Layer 3 of a small transformer language model trained on English Wikipedia (9 layers, counted from 0, width 96).
Take only the direct path to the model's output, skipping the later layers: a vector added to the residual stream pushes a token's score in proportion to its dot product with that token's output vector.

Output vectors of the tokens that the questions are about. A number n stands for (n - 128) times 0.016.
"″E": 125, 136, 140, 125, 100, 153, 157, 138, 149, 100, 120, 169, 143, 147, 158, 172, 127, 91, 119, 120, 175, 160, 144, 152, 88, 87, 152, 89, 134, 109, 116, 90, 122, 99, 147, 104, 158, 103, 83, 122, 112, 142, 110, 94, 149, 89, 126, 139, 101, 150, 121, 107, 104, 118, 132, 126, 127, 154, 84, 139, 153, 173, 110, 132, 124, 149, 95, 141, 129, 173, 146, 181, 119, 109, 153, 143, 85, 85, 165, 134, 112, 124, 116, 136, 150, 95, 150, 125, 149, 174, 124, 99, 89, 133, 87, 182
"}": 130, 181, 151, 99, 99, 127, 114, 159, 134, 104, 92, 101, 121, 128, 128, 168, 147, 83, 118, 154, 133, 121, 169, 141, 90, 126, 143, 94, 96, 108, 114, 174, 148, 87, 135, 147, 118, 111, 110, 139, 104, 166, 134, 130, 163, 105, 96, 145, 114, 120, 130, 124, 104, 150, 90, 160, 149, 156, 92, 135, 157, 115, 105, 91, 170, 92, 140, 154, 162, 157, 100, 128, 77, 109, 143, 116, 134, 111, 152, 155, 94, 146, 138, 202, 104, 82, 130, 103, 132, 163, 163, 118, 124, 143, 129, 135
")": 125, 159, 145, 68, 87, 114, 120, 170, 156, 109, 144, 109, 165, 146, 92, 140, 93, 104, 105, 146, 128, 95, 162, 140, 127, 168, 96, 129, 124, 105, 137, 147, 172, 106, 122, 163, 94, 110, 125, 139, 153, 159, 86, 133, 149, 81, 127, 140, 118, 126, 108, 138, 160, 145, 103, 147, 162, 185, 90, 121, 129, 120, 112, 84, 108, 135, 144, 132, 145, 118, 100, 131, 153, 108, 134, 137, 130, 148, 146, 154, 91, 123, 118, 84, 124, 114, 166, 128, 108, 171, 131, 102, 131, 161, 93, 158
"pite": 169, 163, 115, 132, 60, 166, 160, 176, 149, 140, 99, 181, 125, 126, 153, 168, 167, 156, 106, 119, 161, 148, 148, 171, 165, 142, 104, 112, 106, 128, 3, 110, 96, 108, 177, 119, 88, 111, 96, 170, 143, 117, 89, 106, 136, 106, 187, 71, 150, 109, 121, 69, 124, 103, 97, 150, 121, 119, 87, 131, 166, 138, 138, 167, 98, 175, 165, 95, 232, 187, 163, 148, 81, 84, 141, 97, 148, 75, 102, 188, 191, 100, 138, 135, 109, 83, 45, 150, 83, 173, 125, 51, 129, 98, 116, 147
"ollowing": 155, 119, 85, 109, 130, 185, 169, 172, 97, 116, 105, 178, 95, 117, 156, 189, 148, 161, 106, 121, 185, 125, 179, 170, 105, 100, 149, 131, 88, 123, 67, 145, 120, 104, 123, 115, 139, 152, 90, 176, 130, 177, 82, 101, 98, 141, 134, 118, 120, 113, 111, 55, 120, 122, 123, 149, 118, 114, 139, 138, 152, 129, 102, 176, 122, 174, 144, 134, 138, 120, 151, 150, 120, 99, 124, 84, 152, 85, 148, 118, 144, 54, 183, 163, 99, 137, 50, 164, 131, 190, 79, 71, 132, 91, 127, 151
" |\n": 123, 104, 131, 107, 144, 128, 156, 158, 136, 133, 137, 167, 93, 144, 124, 154, 82, 126, 131, 134, 131, 115, 142, 106, 75, 129, 167, 119, 116, 96, 136, 119, 178, 118, 138, 139, 108, 87, 127, 107, 128, 159, 106, 80, 169, 72, 163, 149, 135, 149, 101, 139, 148, 135, 156, 126, 134, 143, 98, 149, 105, 117, 98, 124, 143, 141, 106, 171, 141, 153, 108, 115, 110, 94, 120, 148, 110, 165, 143, 127, 128, 112, 166, 176, 119, 138, 137, 153, 152, 113, 97, 109, 119, 122, 96, 112
"\",": 176, 198, 108, 120, 138, 151, 127, 133, 141, 146, 161, 119, 165, 134, 143, 89, 84, 128, 113, 106, 162, 95, 125, 156, 136, 181, 79, 116, 143, 124, 98, 162, 124, 124, 175, 166, 95, 124, 114, 156, 156, 117, 95, 110, 115, 147, 97, 118, 144, 130, 123, 48, 140, 112, 69, 109, 132, 156, 87, 113, 149, 119, 118, 114, 105, 153, 105, 112, 158, 137, 129, 134, 150, 76, 103, 126, 100, 81, 181, 116, 122, 163, 152, 90, 154, 145, 137, 122, 91, 160, 74, 113, 164, 168, 131, 180
" however": 173, 157, 112, 127, 115, 149, 133, 139, 110, 138, 118, 141, 132, 130, 165, 153, 154, 119, 108, 146, 182, 139, 164, 160, 73, 113, 157, 127, 137, 110, 65, 120, 112, 109, 159, 121, 113, 144, 109, 131, 118, 145, 125, 132, 169, 114, 80, 117, 150, 135, 183, 67, 118, 103, 97, 122, 134, 99, 117, 120, 157, 84, 112, 103, 110, 137, 154, 110, 119, 141, 130, 153, 144, 112, 147, 108, 144, 96, 112, 72, 173, 122, 142, 154, 106, 117, 86, 121, 116, 172, 135, 111, 129, 125, 123, 197
" his": 128, 126, 114, 149, 120, 149, 122, 150, 143, 77, 167, 139, 72, 103, 173, 141, 136, 112, 131, 88, 145, 132, 131, 196, 145, 104, 127, 116, 128, 107, 92, 100, 138, 123, 158, 138, 152, 123, 125, 113, 109, 147, 109, 167, 94, 104, 155, 165, 129, 152, 129, 100, 149, 85, 128, 94, 143, 126, 121, 170, 121, 143, 119, 136, 93, 122, 188, 124, 163, 127, 143, 92, 139, 102, 108, 134, 155, 95, 140, 122, 150, 97, 107, 147, 136, 132, 110, 107, 133, 150, 151, 89, 116, 141, 124, 120
").\n\n": 167, 166, 102, 96, 99, 159, 151, 147, 166, 123, 164, 125, 147, 164, 124, 159, 79, 83, 95, 130, 161, 115, 122, 141, 90, 143, 79, 144, 147, 97, 93, 146, 164, 108, 142, 146, 81, 122, 109, 165, 137, 163, 66, 105, 105, 46, 146, 147, 141, 136, 139, 116, 172, 112, 89, 147, 123, 167, 88, 113, 156, 128, 60, 126, 75, 138, 168, 156, 153, 149, 98, 147, 150, 132, 100, 97, 127, 123, 148, 145, 104, 129, 156, 90, 116, 134, 176, 147, 81, 183, 127, 77, 171, 132, 107, 161
"):": 139, 208, 152, 119, 83, 119, 115, 166, 134, 123, 96, 90, 144, 166, 126, 116, 133, 76, 107, 132, 103, 117, 172, 141, 127, 137, 95, 126, 184, 117, 113, 184, 155, 91, 161, 177, 62, 110, 104, 175, 116, 124, 82, 136, 128, 119, 133, 148, 130, 82, 121, 122, 117, 132, 114, 117, 179, 152, 98, 139, 130, 91, 128, 119, 108, 152, 126, 141, 154, 143, 142, 152, 121, 101, 104, 83, 99, 85, 184, 161, 89, 162, 126, 100, 132, 104, 150, 126, 133, 188, 128, 111, 121, 132, 141, 135
"lected": 117, 163, 119, 93, 111, 161, 153, 136, 98, 125, 68, 166, 147, 106, 140, 94, 159, 96, 111, 117, 164, 175, 156, 153, 66, 139, 146, 41, 152, 169, 128, 148, 94, 117, 139, 138, 110, 125, 88, 177, 96, 102, 131, 151, 111, 128, 132, 161, 115, 146, 151, 58, 153, 150, 114, 118, 172, 109, 105, 164, 130, 145, 134, 160, 70, 126, 167, 158, 204, 133, 154, 138, 87, 78, 82, 151, 143, 115, 176, 139, 124, 117, 166, 121, 98, 122, 112, 192, 101, 179, 65, 119, 147, 76, 64, 121
".": 128, 128, 100, 103, 149, 124, 144, 120, 126, 101, 134, 132, 131, 154, 126, 140, 109, 159, 125, 118, 103, 77, 102, 107, 118, 143, 122, 152, 118, 116, 112, 126, 131, 156, 119, 123, 114, 88, 142, 110, 99, 140, 108, 152, 84, 106, 153, 161, 123, 169, 153, 145, 160, 137, 95, 106, 87, 172, 133, 93, 124, 136, 95, 161, 109, 153, 135, 135, 107, 130, 130, 132, 119, 123, 102, 147, 114, 142, 136, 94, 117, 140, 148, 121, 156, 129, 192, 103, 156, 171, 146, 133, 176, 130, 127, 115
"\".\n\n": 183, 168, 97, 108, 132, 174, 120, 129, 153, 149, 183, 128, 141, 143, 148, 108, 84, 123, 94, 105, 153, 97, 130, 166, 114, 172, 63, 110, 132, 111, 66, 165, 124, 120, 169, 160, 87, 98, 109, 147, 148, 134, 73, 89, 100, 120, 116, 123, 138, 173, 136, 72, 167, 113, 76, 113, 111, 151, 114, 108, 157, 136, 66, 142, 89, 140, 131, 132, 159, 168, 112, 134, 172, 87, 87, 123, 101, 103, 170, 129, 140, 143, 175, 82, 160, 155, 173, 131, 97, 156, 107, 104, 181, 135, 129, 143

Output weights of attention head 0. The head adds the sum of these rows, row i times number i of z. A number n stands for (n - 128) times 0.004.
o0: 134, 43, 98, 144, 165, 94, 165, 104, 93, 144, 157, 135, 118, 147, 146, 134, 68, 158, 123, 168, 90, 110, 99, 115, 110, 122, 117, 144, 116, 162, 150, 104, 101, 159, 149, 98, 143, 128, 115, 70, 183, 151, 99, 114, 147, 68, 154, 140, 178, 171, 126, 149, 170, 112, 118, 142, 77, 111, 84, 139, 115, 115, 98, 161, 176, 122, 104, 167, 119, 160, 93, 86, 110, 134, 132, 165, 113, 194, 66, 63, 142, 98, 158, 147, 123, 136, 150, 134, 181, 88, 90, 167, 179, 145, 175, 105
o1: 133, 82, 98, 186, 198, 163, 159, 125, 77, 148, 127, 149, 82, 135, 184, 103, 141, 183, 118, 130, 108, 139, 124, 103, 125, 70, 203, 160, 83, 144, 104, 114, 73, 145, 139, 87, 168, 96, 118, 100, 88, 133, 142, 72, 152, 132, 108, 123, 109, 138, 131, 95, 162, 122, 150, 84, 74, 82, 167, 152, 117, 123, 124, 154, 176, 124, 127, 123, 122, 135, 146, 111, 123, 98, 125, 102, 119, 149, 109, 115, 183, 130, 117, 208, 152, 117, 69, 157, 168, 84, 102, 173, 132, 100, 157, 132
o2: 116, 106, 145, 104, 159, 162, 128, 94, 95, 112, 115, 124, 124, 185, 127, 184, 104, 121, 149, 179, 86, 93, 164, 100, 104, 112, 124, 155, 139, 149, 144, 169, 118, 125, 109, 77, 129, 110, 130, 101, 150, 179, 109, 118, 145, 88, 137, 169, 146, 125, 114, 166, 159, 123, 115, 178, 95, 95, 37, 148, 132, 78, 74, 137, 184, 119, 112, 140, 107, 169, 132, 113, 97, 149, 111, 122, 128, 175, 104, 116, 112, 117, 144, 178, 80, 101, 196, 128, 164, 57, 94, 165, 123, 120, 159, 131
o3: 177, 104, 118, 129, 76, 82, 157, 124, 122, 113, 158, 161, 140, 105, 141, 106, 53, 122, 124, 126, 106, 139, 76, 123, 145, 156, 109, 115, 134, 143, 126, 134, 181, 136, 128, 138, 123, 137, 115, 131, 144, 143, 118, 168, 109, 112, 153, 120, 185, 140, 144, 112, 142, 146, 116, 145, 148, 124, 112, 93, 124, 144, 105, 123, 99, 141, 137, 128, 164, 100, 101, 139, 127, 131, 141, 140, 136, 145, 107, 106, 120, 143, 125, 76, 112, 127, 149, 111, 128, 151, 149, 95, 155, 194, 124, 113
o4: 159, 86, 126, 160, 169, 107, 175, 90, 116, 152, 157, 150, 100, 134, 208, 123, 103, 157, 124, 106, 119, 143, 91, 125, 103, 160, 120, 93, 128, 98, 100, 140, 72, 163, 168, 124, 97, 99, 132, 52, 196, 145, 104, 113, 125, 137, 89, 94, 185, 134, 154, 79, 156, 67, 104, 121, 143, 119, 89, 129, 144, 148, 93, 133, 175, 134, 107, 138, 175, 165, 148, 140, 145, 82, 109, 166, 116, 149, 101, 77, 122, 129, 156, 121, 114, 159, 123, 134, 133, 95, 118, 147, 165, 115, 171, 125
o5: 142, 170, 125, 100, 96, 69, 168, 156, 165, 127, 115, 157, 126, 122, 93, 151, 100, 92, 116, 112, 169, 124, 108, 110, 75, 146, 118, 67, 143, 113, 110, 134, 174, 137, 119, 161, 108, 151, 121, 102, 171, 154, 158, 125, 137, 88, 128, 153, 140, 133, 138, 113, 110, 116, 119, 182, 181, 163, 115, 98, 167, 151, 103, 117, 105, 133, 124, 152, 136, 90, 124, 151, 99, 150, 154, 133, 130, 147, 139, 138, 101, 113, 148, 93, 101, 155, 152, 114, 86, 188, 147, 68, 179, 154, 92, 117
o6: 106, 159, 173, 39, 82, 125, 99, 123, 147, 82, 93, 174, 150, 145, 75, 178, 103, 85, 165, 154, 141, 95, 177, 129, 101, 138, 135, 127, 158, 137, 141, 159, 205, 106, 83, 109, 112, 172, 125, 153, 102, 155, 138, 114, 96, 108, 170, 188, 120, 123, 115, 184, 118, 165, 126, 200, 170, 163, 67, 116, 158, 126, 93, 144, 95, 106, 115, 132, 96, 127, 107, 140, 86, 171, 136, 114, 134, 138, 139, 157, 78, 102, 131, 135, 82, 112, 186, 102, 129, 142, 122, 111, 91, 153, 90, 137
o7: 121, 89, 88, 183, 169, 137, 181, 141, 96, 117, 78, 146, 124, 116, 180, 122, 231, 151, 170, 129, 152, 147, 101, 106, 94, 72, 184, 121, 74, 141, 101, 114, 52, 145, 163, 68, 182, 111, 139, 100, 93, 121, 178, 112, 139, 103, 122, 139, 83, 153, 117, 111, 116, 98, 173, 98, 96, 53, 140, 126, 106, 134, 151, 125, 185, 128, 151, 171, 130, 141, 168, 154, 73, 111, 122, 110, 112, 113, 108, 136, 161, 107, 115, 239, 146, 103, 56, 116, 170, 122, 116, 141, 129, 82, 151, 120
o8: 171, 81, 98, 158, 152, 103, 185, 94, 109, 104, 129, 177, 101, 107, 175, 152, 179, 121, 181, 120, 139, 132, 82, 83, 78, 130, 143, 98, 94, 101, 93, 123, 69, 155, 148, 79, 162, 114, 113, 72, 130, 150, 143, 161, 126, 102, 150, 145, 132, 138, 145, 103, 150, 86, 151, 139, 133, 74, 104, 108, 119, 142, 111, 134, 170, 132, 168, 164, 164, 160, 216, 160, 94, 125, 116, 136, 96, 125, 104, 123, 114, 119, 134, 179, 116, 146, 87, 111, 182, 127, 127, 122, 163, 88, 139, 106
o9: 165, 70, 82, 199, 178, 146, 142, 92, 96, 154, 201, 116, 97, 108, 196, 56, 100, 165, 122, 101, 72, 126, 72, 115, 152, 126, 125, 142, 104, 138, 115, 98, 87, 148, 149, 135, 158, 99, 112, 105, 148, 99, 108, 126, 147, 158, 116, 82, 164, 145, 168, 101, 156, 120, 130, 67, 62, 89, 174, 123, 121, 135, 144, 160, 159, 134, 116, 100, 153, 151, 122, 100, 170, 68, 118, 139, 118, 146, 103, 87, 190, 170, 134, 132, 156, 142, 105, 142, 153, 74, 124, 188, 154, 136, 157, 116
o10: 160, 139, 134, 190, 175, 125, 155, 149, 93, 147, 121, 138, 102, 94, 185, 71, 194, 155, 131, 92, 166, 171, 117, 146, 137, 93, 176, 133, 73, 112, 75, 142, 65, 142, 155, 137, 158, 99, 134, 111, 100, 104, 157, 129, 136, 181, 75, 107, 126, 136, 100, 39, 113, 87, 128, 40, 138, 65, 191, 139, 123, 122, 154, 87, 153, 150, 145, 124, 156, 123, 199, 119, 146, 88, 129, 122, 129, 88, 141, 143, 177, 137, 105, 146, 168, 126, 23, 121, 149, 144, 119, 138, 106, 74, 155, 126
o11: 172, 164, 122, 131, 136, 160, 118, 152, 117, 104, 116, 138, 140, 88, 147, 90, 216, 139, 153, 97, 196, 138, 149, 151, 150, 98, 150, 114, 121, 106, 74, 163, 111, 115, 134, 160, 129, 104, 137, 138, 86, 55, 175, 102, 129, 181, 93, 126, 106, 144, 96, 51, 87, 115, 142, 94, 146, 114, 192, 134, 155, 161, 163, 114, 97, 120, 163, 86, 106, 89, 168, 134, 131, 104, 140, 107, 132, 68, 181, 161, 175, 130, 86, 114, 170, 106, 62, 110, 126, 151, 128, 133, 79, 80, 105, 149
o12: 118, 245, 177, 70, 80, 112, 118, 174, 176, 108, 86, 99, 160, 152, 71, 189, 130, 59, 111, 164, 167, 144, 167, 133, 118, 150, 100, 103, 165, 75, 152, 171, 187, 100, 91, 180, 64, 115, 129, 135, 146, 165, 125, 143, 140, 98, 86, 149, 125, 90, 98, 110, 104, 99, 94, 191, 194, 188, 101, 129, 158, 116, 100, 71, 87, 132, 137, 123, 128, 85, 146, 156, 123, 168, 151, 107, 155, 123, 182, 168, 71, 131, 133, 65, 96, 115, 159, 138, 55, 178, 171, 67, 111, 135, 130, 159
o13: 143, 110, 115, 99, 187, 180, 156, 122, 72, 145, 129, 136, 127, 162, 128, 137, 165, 134, 146, 178, 151, 137, 162, 139, 141, 71, 140, 141, 111, 107, 67, 197, 72, 131, 164, 78, 108, 96, 144, 96, 155, 130, 122, 104, 192, 114, 57, 176, 175, 116, 102, 118, 169, 115, 113, 133, 122, 44, 96, 163, 141, 83, 109, 130, 163, 111, 147, 147, 122, 178, 129, 102, 94, 120, 102, 60, 108, 132, 123, 130, 130, 130, 111, 117, 134, 105, 115, 139, 182, 103, 75, 134, 130, 133, 179, 188
o14: 151, 111, 95, 133, 117, 89, 160, 86, 155, 97, 155, 177, 88, 110, 129, 146, 95, 109, 139, 84, 125, 101, 72, 103, 70, 162, 116, 60, 151, 111, 86, 100, 160, 162, 110, 151, 131, 159, 129, 63, 159, 139, 153, 127, 101, 109, 159, 140, 158, 162, 171, 114, 134, 110, 117, 171, 143, 172, 107, 65, 178, 182, 98, 156, 105, 122, 122, 147, 144, 123, 134, 142, 92, 116, 124, 180, 141, 165, 109, 105, 120, 111, 158, 127, 115, 167, 180, 116, 131, 162, 139, 125, 145, 155, 87, 114
o15: 83, 169, 157, 138, 109, 137, 116, 151, 124, 127, 63, 86, 135, 163, 107, 192, 160, 119, 132, 199, 124, 170, 171, 113, 131, 106, 137, 137, 117, 129, 143, 176, 122, 102, 99, 135, 117, 120, 145, 106, 108, 177, 137, 146, 144, 56, 95, 123, 133, 103, 90, 131, 116, 143, 111, 122, 155, 131, 60, 142, 110, 71, 127, 58, 180, 139, 142, 162, 129, 147, 153, 131, 70, 161, 101, 139, 162, 144, 129, 122, 61, 114, 133, 164, 100, 88, 125, 144, 145, 127, 162, 109, 123, 120, 212, 137
o16: 162, 61, 98, 170, 137, 138, 130, 97, 99, 121, 184, 128, 120, 85, 156, 85, 125, 143, 141, 135, 100, 132, 76, 148, 177, 106, 98, 156, 123, 132, 91, 83, 120, 144, 148, 115, 170, 126, 128, 145, 131, 84, 112, 188, 136, 181, 145, 104, 154, 154, 124, 114, 161, 139, 127, 76, 88, 76, 187, 130, 95, 118, 161, 141, 103, 148, 152, 109, 147, 132, 122, 97, 148, 119, 118, 129, 139, 113, 110, 109, 163, 141, 105, 118, 177, 118, 84, 129, 182, 123, 93, 156, 102, 143, 123, 130
o17: 173, 149, 78, 151, 147, 80, 177, 182, 154, 124, 147, 128, 106, 88, 180, 106, 138, 116, 84, 82, 152, 143, 58, 116, 108, 166, 138, 80, 124, 94, 138, 65, 117, 143, 154, 178, 131, 114, 103, 134, 146, 90, 148, 133, 116, 129, 134, 99, 94, 155, 133, 94, 98, 103, 149, 139, 128, 147, 183, 100, 130, 191, 117, 152, 108, 147, 146, 96, 166, 95, 140, 182, 162, 108, 178, 130, 95, 112, 142, 104, 139, 153, 114, 136, 154, 163, 113, 127, 73, 159, 150, 92, 189, 125, 89, 96
o18: 146, 68, 60, 193, 62, 130, 109, 98, 129, 96, 160, 112, 146, 112, 143, 100, 120, 156, 134, 135, 22, 110, 66, 69, 158, 154, 96, 134, 128, 179, 183, 62, 125, 135, 146, 122, 163, 135, 129, 145, 99, 116, 103, 190, 90, 112, 218, 87, 113, 130, 173, 154, 115, 145, 150, 107, 77, 124, 148, 85, 68, 134, 160, 132, 142, 162, 146, 146, 121, 124, 137, 145, 158, 126, 111, 164, 158, 116, 81, 106, 148, 151, 153, 156, 139, 121, 160, 124, 127, 107, 176, 162, 158, 138, 138, 95
o19: 132, 226, 190, 130, 89, 116, 113, 171, 145, 134, 91, 120, 137, 99, 120, 95, 166, 112, 118, 104, 185, 166, 175, 156, 157, 106, 151, 136, 102, 112, 107, 198, 152, 107, 91, 166, 120, 115, 138, 161, 87, 115, 160, 135, 138, 181, 65, 114, 120, 95, 95, 56, 83, 126, 112, 82, 194, 131, 150, 130, 159, 116, 141, 61, 123, 140, 149, 104, 141, 74, 177, 147, 148, 121, 134, 82, 145, 83, 203, 193, 140, 147, 107, 102, 130, 101, 49, 104, 104, 171, 165, 105, 87, 94, 126, 130
o20: 83, 128, 98, 177, 178, 165, 136, 135, 101, 177, 118, 64, 84, 184, 116, 173, 133, 152, 81, 153, 87, 157, 134, 98, 123, 107, 134, 153, 116, 121, 118, 105, 65, 128, 139, 108, 127, 86, 138, 80, 146, 184, 115, 98, 171, 101, 70, 116, 121, 100, 137, 139, 172, 119, 129, 117, 76, 157, 123, 158, 101, 86, 133, 112, 185, 128, 116, 144, 115, 160, 124, 128, 129, 126, 84, 117, 136, 172, 102, 110, 131, 136, 157, 189, 137, 143, 147, 193, 113, 78, 130, 137, 172, 114, 180, 147
o21: 124, 117, 129, 147, 165, 202, 100, 88, 113, 182, 198, 80, 122, 125, 142, 75, 66, 156, 76, 100, 88, 117, 126, 146, 197, 143, 86, 173, 145, 115, 147, 143, 119, 141, 151, 153, 97, 112, 137, 152, 150, 89, 81, 82, 173, 206, 90, 84, 151, 102, 148, 78, 179, 142, 105, 110, 100, 158, 171, 170, 125, 125, 141, 153, 120, 130, 71, 82, 120, 114, 74, 110, 208, 84, 81, 103, 126, 125, 159, 119, 184, 192, 132, 81, 155, 133, 135, 161, 86, 78, 112, 187, 133, 150, 109, 167
o22: 128, 94, 87, 158, 152, 131, 177, 141, 99, 102, 87, 154, 123, 95, 133, 140, 222, 142, 156, 158, 164, 147, 101, 120, 112, 49, 163, 154, 90, 127, 94, 98, 83, 131, 140, 59, 188, 128, 122, 121, 84, 127, 157, 154, 149, 122, 129, 177, 68, 130, 100, 114, 138, 106, 171, 112, 97, 74, 177, 142, 99, 127, 161, 123, 127, 133, 173, 171, 100, 110, 178, 144, 89, 148, 138, 81, 125, 114, 135, 167, 157, 91, 101, 218, 160, 111, 45, 108, 172, 151, 94, 120, 116, 75, 115, 138
o23: 142, 196, 156, 80, 130, 147, 89, 138, 131, 155, 158, 86, 138, 124, 107, 117, 77, 94, 104, 119, 144, 132, 158, 179, 183, 173, 88, 134, 163, 92, 120, 151, 166, 88, 123, 194, 78, 115, 128, 171, 162, 99, 112, 131, 131, 183, 86, 97, 161, 118, 105, 118, 122, 161, 83, 128, 154, 156, 127, 141, 150, 101, 138, 129, 72, 144, 101, 57, 151, 145, 84, 109, 174, 131, 122, 125, 119, 107, 166, 114, 120, 184, 122, 35, 146, 134, 151, 144, 86, 129, 119, 99, 122, 180, 117, 154
o24: 126, 184, 239, 103, 99, 71, 75, 140, 156, 140, 107, 126, 150, 144, 157, 88, 119, 127, 115, 115, 166, 132, 185, 164, 132, 160, 101, 95, 121, 101, 157, 206, 146, 132, 102, 190, 58, 118, 138, 125, 186, 105, 121, 103, 108, 143, 97, 95, 190, 129, 117, 111, 78, 89, 79, 120, 192, 178, 112, 117, 163, 146, 85, 111, 166, 111, 114, 108, 146, 144, 145, 100, 176, 112, 141, 157, 126, 110, 148, 129, 107, 111, 124, 53, 88, 143, 127, 101, 142, 150, 170, 148, 88, 108, 170, 93
o25: 96, 68, 118, 181, 163, 175, 110, 87, 113, 140, 136, 120, 106, 162, 148, 115, 89, 182, 123, 154, 64, 109, 128, 112, 138, 92, 140, 170, 129, 176, 151, 106, 114, 138, 112, 96, 154, 121, 128, 100, 103, 136, 110, 72, 143, 119, 144, 120, 115, 134, 148, 157, 159, 140, 155, 108, 60, 141, 129, 154, 113, 115, 130, 154, 162, 110, 97, 131, 102, 144, 96, 97, 117, 118, 112, 144, 156, 188, 99, 108, 155, 112, 122, 196, 117, 115, 151, 155, 165, 54, 110, 197, 108, 110, 152, 127
o26: 136, 136, 134, 51, 96, 102, 118, 143, 138, 147, 147, 167, 128, 125, 76, 115, 57, 100, 112, 84, 133, 89, 145, 138, 110, 179, 121, 104, 138, 139, 146, 155, 179, 128, 128, 136, 90, 167, 116, 157, 151, 136, 125, 94, 116, 139, 162, 162, 158, 125, 138, 155, 122, 182, 114, 193, 167, 160, 98, 114, 161, 140, 98, 177, 108, 116, 106, 121, 131, 134, 63, 139, 143, 141, 124, 91, 76, 131, 133, 136, 120, 147, 155, 74, 107, 168, 176, 101, 99, 151, 124, 91, 160, 177, 80, 107
o27: 119, 226, 215, 68, 88, 121, 65, 137, 163, 154, 135, 92, 159, 136, 93, 123, 87, 86, 105, 141, 143, 133, 205, 175, 163, 191, 71, 135, 152, 85, 166, 204, 185, 93, 89, 206, 58, 125, 137, 151, 169, 115, 101, 121, 128, 154, 80, 104, 193, 96, 97, 124, 97, 142, 65, 138, 198, 180, 77, 133, 166, 110, 108, 104, 130, 130, 115, 91, 154, 138, 113, 104, 175, 137, 123, 138, 124, 112, 165, 130, 81, 156, 137, 7, 104, 123, 159, 121, 108, 138, 158, 115, 96, 142, 169, 121
o28: 97, 179, 160, 126, 73, 77, 93, 119, 169, 115, 123, 94, 132, 158, 85, 174, 70, 84, 109, 153, 58, 130, 138, 107, 112, 127, 94, 153, 152, 147, 182, 126, 214, 121, 51, 153, 133, 151, 102, 141, 146, 197, 97, 195, 116, 108, 126, 141, 136, 98, 151, 169, 130, 74, 99, 129, 126, 172, 130, 91, 116, 87, 114, 76, 122, 155, 132, 135, 124, 83, 165, 108, 151, 165, 155, 153, 173, 171, 122, 162, 96, 105, 159, 93, 89, 140, 182, 150, 106, 155, 168, 124, 91, 141, 142, 94
o29: 125, 148, 169, 70, 84, 77, 121, 95, 173, 122, 138, 159, 117, 156, 92, 165, 61, 78, 129, 117, 122, 89, 124, 125, 75, 162, 90, 85, 170, 116, 129, 148, 198, 154, 92, 138, 94, 164, 135, 101, 192, 154, 117, 127, 116, 98, 161, 164, 184, 134, 149, 157, 118, 102, 95, 202, 181, 187, 66, 94, 173, 149, 74, 132, 122, 104, 112, 140, 127, 120, 115, 136, 118, 136, 138, 154, 137, 167, 127, 128, 81, 103, 164, 75, 72, 164, 215, 106, 112, 150, 139, 118, 135, 160, 101, 109
o30: 136, 136, 154, 60, 75, 127, 71, 90, 143, 116, 149, 148, 138, 107, 87, 123, 88, 106, 175, 98, 85, 124, 157, 125, 126, 173, 132, 117, 132, 132, 151, 169, 200, 111, 107, 148, 112, 162, 116, 160, 115, 130, 110, 157, 71, 200, 148, 128, 159, 113, 145, 167, 119, 166, 106, 99, 198, 125, 144, 85, 139, 127, 150, 135, 99, 137, 130, 115, 152, 130, 101, 116, 147, 142, 113, 136, 126, 104, 101, 140, 110, 152, 156, 24, 96, 138, 174, 119, 109, 161, 143, 117, 94, 177, 122, 116
o31: 132, 174, 78, 135, 143, 138, 171, 193, 111, 110, 73, 131, 107, 121, 123, 154, 200, 135, 116, 132, 173, 161, 138, 89, 94, 66, 213, 112, 111, 119, 80, 104, 109, 111, 127, 118, 138, 102, 135, 122, 74, 148, 178, 110, 147, 108, 82, 162, 57, 119, 111, 94, 122, 120, 150, 120, 118, 113, 183, 124, 140, 131, 132, 106, 111, 138, 170, 132, 99, 86, 162, 162, 96, 135, 151, 72, 142, 114, 148, 167, 143, 120, 107, 186, 162, 106, 87, 156, 91, 170, 141, 83, 144, 113, 117, 162

Each question shows a token from some text and the vector z that the head gathered there. A number n stands for (n - 128) times 0.014.

"ure": 132, 126, 125, 125, 136, 134, 101, 123, 163, 138, 160, 125, 109, 119, 154, 134, 139, 138, 137, 138, 130, 107, 137, 125, 125, 111, 121, 126, 154, 135, 141, 132
Pushed up most: " his"

"S": 123, 154, 122, 129, 145, 144, 107, 129, 142, 144, 172, 127, 122, 137, 139, 107, 127, 156, 111, 139, 140, 124, 136, 134, 118, 111, 136, 102, 129, 126, 130, 169
Pushed down most: ")"

" of": 131, 128, 119, 132, 135, 140, 112, 111, 141, 144, 156, 111, 108, 111, 145, 116, 132, 149, 131, 143, 121, 114, 121, 127, 143, 110, 141, 132, 164, 153, 154, 128
Pushed down most: "ollowing"

"93": 119, 122, 117, 116, 126, 157, 132, 139, 131, 94, 161, 142, 142, 116, 141, 137, 106, 141, 106, 165, 117, 90, 142, 112, 145, 105, 136, 122, 135, 151, 118, 165
Pushed up most: "}"

"k": 133, 134, 125, 134, 154, 149, 103, 120, 158, 144, 171, 120, 123, 133, 149, 122, 135, 151, 114, 146, 134, 114, 128, 135, 129, 97, 132, 125, 150, 144, 138, 148
Which two tokens does it push up most, strongest first? "pite", " however"

" a": 119, 123, 120, 129, 137, 145, 113, 114, 151, 136, 168, 136, 120, 128, 143, 121, 134, 147, 114, 153, 127, 110, 129, 146, 127, 90, 143, 134, 143, 135, 154, 151
Pushed down most: " |\n"

" Q": 134, 163, 140, 126, 126, 150, 161, 156, 148, 104, 134, 113, 96, 134, 151, 120, 112, 118, 103, 128, 119, 89, 150, 93, 101, 136, 146, 69, 107, 156, 120, 165
Pushed down most: "\","

"ol": 135, 133, 128, 129, 150, 144, 98, 115, 143, 137, 159, 101, 126, 130, 143, 130, 130, 144, 120, 141, 139, 121, 123, 129, 135, 113, 128, 131, 162, 147, 130, 136
Pushed down most: "″E"

" and": 120, 124, 112, 137, 148, 157, 119, 115, 144, 127, 160, 124, 134, 120, 161, 117, 119, 162, 111, 148, 119, 104, 118, 128, 142, 96, 144, 128, 142, 161, 140, 149
Pushed down most: " |\n"

"0": 130, 143, 130, 122, 114, 148, 139, 141, 128, 102, 133, 125, 114, 127, 142, 126, 114, 129, 116, 135, 127, 105, 142, 105, 116, 127, 150, 95, 119, 150, 125, 163
Which two tokens does it push up most, strongest first? "ollowing", "″E"

" with": 130, 129, 129, 139, 140, 146, 111, 112, 142, 142, 148, 103, 119, 130, 147, 120, 128, 150, 125, 134, 130, 114, 117, 133, 129, 105, 141, 125, 158, 153, 149, 140
Pushed up most: ").\n\n"